Layer 6 of a small transformer language model trained on English Wikipedia (16 layers, counted from 0, width 96). Numbers have three digits each and are written without spaces.
A neuron adds its activation times its output weights to the MLP's output. To switch it off is to set its activation to zero at one token and run the rest of the model.

Output weights of the MLP neurons that the questions are about. A number n stands for (n - 500) times 0.00039.
n4: 595529469500705269567337399489693317467404599503486455388458623490336372544362593284538512372363544456693512364443500519749496539361417560348468508492706587461618646673482300582713677342537462553587367503392683364569492210755574243463351587544542453672674708696204479306412632536655558462
n27: 345600446401481342181652680350421466680695704456615427671667847274571754693598505371570500777408525324385509210361500590200621680555400620430512434422558488382682682573619546434425681642510764530442322508394412361424440426294637288328270409260424550540454504528430461504433661303616715664
n31: 394436451359500869550477481327290674576599445461489453402493534535538432349338672531741386606614531442591454784618599739351384636791672313551453480598645576372553500581459612556276410532491583632388485421293447781447454398434351540292695556481486447532332324276752377372417491352720458424
n36: 646644590749628392379619644585587405629491423333496075594214526508500579597500534657445507584415562738544529600526312667491242448549386585248466708637730416590429309440223408357334647663140555632474796267350619257469534463615377421572756771500290581467079248456432566514544669526539652698
n107: 547358709561301381459490356592638664472463240560363624500497310450577440446548344442542677533457426526485485459513562538411603298705163466604387546742618430591493504672648540526654450341477402516600523549540580584480588524372458665503471572621398652708333406272416449429564496346635357430
n165: 487440341379568645721320549837414464734416513521763183488449526787391518757434640629477500348556588495433257558513500504449470652509414316559563477667296471373526635167466543530516664408697418578491371766352330417465390523386421747593818609165260279467236532675324434486448662721655585230
n192: 421458354468474540353756497554325443337507519725513574466382543460826472483752431591514497490452603591620399466378458402683536625424647364493573486514546484545749489538390619600516447688347445377713591557598434384622544452288484368342504324318557550412493298629402500514467504506432669365
n215: 550333692954583780585372399384451343568265591744442596647725569574564259287465291399557529381396785604500570822404471465537686881485613468664390246203205642788440385510587392316505772453444479304235461284321213291564407495376643490768383832361476521585897536489140414616371776360559551335
n217: 716403541489418512719312375557622471436525459629446475403527476335507563500472643454474430423590644400224362576483463646377573541675460401514439401402229470486669902571709661442461477522615302571524497621396549472552335555416641526739508567490593696242368721395271387630595399381510539387
n236: 563480578331608511396517574574595324376329577547610374359596526386695286450510544706351578305539560398380319452548439368553520658503527409613423535534486491510330386349412641562478354490538323345585726443605619394520445490576599629358760142517516629695568394419622627644470600523513497642
n246: 447424555440772391459566535587586440381513353596544473483497296475503472484304411467517567694446387744608585613510451500580471513503566483461518506464389556487449565441398523338523618514373357388355442585608617340535471633419559511552319609484416509460598633536513583528492348581563545630
n280: 475427156666633627259628739613511303631450735769560656504313569409217596615650782496457497791421591505563496521432647446522276225677381496321452418606500308508615427552315702596373549630839500342634484575239438479529441487357445543366557388582492606658438500307324181491389719360451565539
n297: 519293304583782633590456642421437437655324658445658397561485423453345397550504783453557539685486406530436564496372571381356711632713472696384549265728286467214547470477246436561475646708553419505469619648568515395457304431416686162381454601454511262753647464301279671586613563458542540504
n304: 543399605350601422536687352305437508600476462303416721605754294373578322382532474316430618801428334798582444609489675744521457359488439514354371672710675586587252569682619380630301572785473533429508330489337625531527565427295617360396487358582742331525288593513556550596449341508434394578
n321: 479681675642533122673617496377451359819521464377585628577448782353146487383288615555334437234634374321793340530545492645345599468387655381409584705634792397403358537460655299459500312456358465970591533568299463329471587565309436320530455670550504424571428509640505717425584563598525500480
n328: 507624496370652602517722443554441426527226519506513571503727477534375402398423412500597334628515497555515381548503516490655673719454319536534414562353265393506367420398558373422444468312597438627490376611652249444642511510648611667645560485592506472306704531326461615419682347439617589383

Each question names a token from some text and the token that comes next. It shows the activations a of the neurons there, in the order above. A number n stands for (n - 500) times 0.002.

Then comes g, the gradient of the next token's log-probability with respect to the MLP's output, scaled to length 1. A neuron's effect is roughly proportional to its activation times (output weights . g). A number n stands for (n - 500) times 0.00083.

"- ", then "ZIP "
a: 450433425454416431421422448470571415418416469439
g: 311449486480563271560436575330417499549647653416493452438936330356746512537427389549727392837461576560471515425468520537495313535312639391337582501230497347391493659531327649657430400483567494484453614460677568558428596683591517493542460569477615229425486367592341583517605387603670341510
Which neuron, switched off, raises the next token's probability most? n304

"l", then "anc"
a: 419416426432460415425424502421552454418460564416
g: 385609468467767538308519602529407386477333280519657546422587531436433463814512515445562594547560262787455497416511603382419460232398683580451327316467578456607481616703482556353312576661506634734373759496508428583607606526414580515538376390610464385413688177556503526633315603424434430420
Switching off which neuron hurts the next token most? n165

"An ", then "inaug"
a: 446443455429428443425417417435549415418523505427
g: 660437510760557435599550629628500586504656527591554599419431472381724465680220589581549360534437353431583556472656744471534389536460595545541561396625482415642435455322416683325395453478447487643544478531634434844481537431497540395196392576115497330543291388497304252557446511508706473421
Switching off which neuron hurts the next token most? n328

"\n", then "- "
a: 423766422419415440450422443462745415441422451464
g: 316568556320520492403578334664557562431362558627616665619770598255403463467536459352500557690505525509665254415468406395438578573546476400622534573158348547405369479265457460453487399531622415533596712584553414513554562296621603635630479433706555718353506668331541548188669498602358616348
Switching off which neuron hurts the next token most? n36

"les ", then "and "
a: 445434448436420421423429567430561425417450424428
g: 594438540495555615442437630579446665507478286466562354568578502582479738491700511500629540422499657502490644395656512680336510409602481386353650302633589566339613765190452511426343391188588318564623359555576481624494391755330297462611601428519423509208421338526666664386437487576551500327
Switching off which neuron hurts the next token most? n215

"C", then "act"
a: 426415448419484415421424431422651435454429424473
g: 715269560594442509574319615688406556444452436538558549445647560577416302646365379614434363385518666449396688647359862379312590409850735594536495358492382600252380459510514484473428440614514611545495381342594474366686407482443475509502524566669398686452369538585519540240285456408480588638
Switching off which neuron hurts the next token most? n192

"Canada ", then "Press"
a: 714420429459415431437452450436490463780511473442
g: 581371350489453421581468495611532627597436515450450411306583494427772487453528815327688282642537381420539615450649505398500465579459328545288467445617507557641524378708464579427765756517700550683394333345516295455357368460746509346680421671260498463415586286547387459489553643469432397635
Which two neurons, each switched off alone, lower its probability most, in order? n297, n4

"0", then ")"
a: 465469469448623419415423423431608474427425529415
g: 647463516511556295484648335609224506503474428555603500538492552270434391469410561569497382270305364599673560465361473346767662528769729444563420549601420811603471493453620310345517551573559401559338526430449301645470467424625347679532394668570654429594759316474516446299611639567386475418
Switching off which neuron hurts the next token most? n217

"Pig", then "eon"
a: 417817422426419415445415416534502418434415415429
g: 575456431501389735281624570465428456402585449675500532407309672342333448567576364372476659418784472279578414433430631551582472442537489659323585395499661461515485519454356699616446343601495605696346446687373548487381722628415530609421587422536414208490556447340402710525651702688191448588
Which neuron, switched off, raises the next token's probability most? n280

"at", then "tics "
a: 418418418417466416415421472432688439422420449435
g: 467588681653595618387395518512356532459595679665440303396648461100360319703589415519537652491606525545609448458429393630747250359518452414401439374332483540538556664503615485397378487439640541649483470628461518687344485407284554692509582449758526357409395378536503489635583397238761454549
Switching off which neuron hurts the next token most? n297

"the ", then "title "
a: 426442418415428460416450449427747415443416472432
g: 762251419584496521597610566628357719390683614740342458515481415475436472472497198441550654390316508409718548461433627484524559302409623486543611404423376511493187577429658545466355531663645759320177493475435516439506428570407722400440528659357529490682530601702432466382474566611437437474
Which neuron, switched off, raises the next token's probability most? n215

"li", then "as "
a: 597434462424703417571437462543642416440420428417
g: 399502737438599456479413649367499408264571333506435510802725565522543520349558503540549513557481583524714612434523325467531510472526528390386359475696237795349732446504618477624376416428527352487458380654378559520298356343482526638536529442539370834610407525497680242475533266402620677513
Which two neurons, each switched off alone, lower its probability most, in order? n107, n246

", ", then "Philippines"
a: 427447417434434415416466495450466761415415421447
g: 654650637576458527416410898599463644481429538561432581350446428715462602602329452508405488381401336321529341499311413494495368543457487338294452301637727498769525370473440720371866314527600430632464606660461428625497485447575340555529569332563412517739434470538273607453530506411503461610
Which two neurons, each switched off alone, lower its probability most, in order? n280, n304

"the ", then "cross "
a: 424422416425415425459415452651643550464440521426
g: 665425460350286565619535509674325571623244408654622512418395322656253445609400413443454539394665670553513625655574371688631578668468367469532484479443392334484564527413746694646436357349398484384468760335474637529396494501421253604401603426348452628501607279371542497482481568723742458593
Which neuron, switched off, raises the next token's probability most? n165

"as", then ", "
a: 491419416419529699435441608416554448443427442426
g: 607349538431541612523663544332506510782644351496547436619478329745376556476708420507456507680501596451329573609653546252431377628483584470621751428412459330523492688422502497658393703336423523486517089542213393617489421727361582396279600434299566578469400504428585504566574487590510482402
Switching off which neuron hurts the next token most? n165

"second ", then "site "
a: 433476434418489436419704454427815439491565446418
g: 494579453564494304516360637446732574661544502631462843540654350279590264439573414376502641424209562624567376362571531692494380433434357386474532413547287731584382530366458497299557391526606705499443515719499468397407463554661590513434471615399513544393213575757514287479609535425600526678
Switching off which neuron hurts the next token most? n246

"Inter", then "cultural "
a: 427422424416422428485442430453684421483447415469
g: 428589446662600451455545562412566406509385399624702507635608514293398544672507529324516572237433203712482420720452515531492523465614441616391495506670667430687318572655676374456339478693338299443477681705465675631367415552404457381349367261762492551424443424427638497589294563369541439655
Which two neurons, each switched off alone, lower its probability most, in order? n165, n246

", ", then "a "
a: 437419420426415428423434451476505450692415453419
g: 483195590569487727601469319242501332612388294475486616286598446233587510299565578514483571535479453639572548628539719400528425587618333591689782438378583248431608377533314539534455581518324634355633509529362715491543675586441415364633462515462584328636634285394499461566519488685470554589
Switching off which neuron hurts the next token most? n297

"′", then "00"
a: 446631632454428627415415415451574453603425494415
g: 427679463384439395296493540645389517288634363416444547580527529196525341478330604909463440549499500293526464617342410711632374651549596607445732454609636403515302520365503518441410474356655384525334502755586531718513428543346486443321467596595531511461381699466463747332630641511505602508
Switching off which neuron hurts the next token most? n215

"of ", then "pur"
a: 415423431457451528416529485696689432487470428439
g: 579496431713479462439482400637309373455243515572486624507575461299486553534444382685489786344424636462652453614552681454425724417710382513451393678540594704409445606456416511627468577401515274458323671525724640558625502575277358345274466387569410456286408447638449782534359671367606431474
Which two neurons, each switched off alone, lower its probability most, in order? n236, n246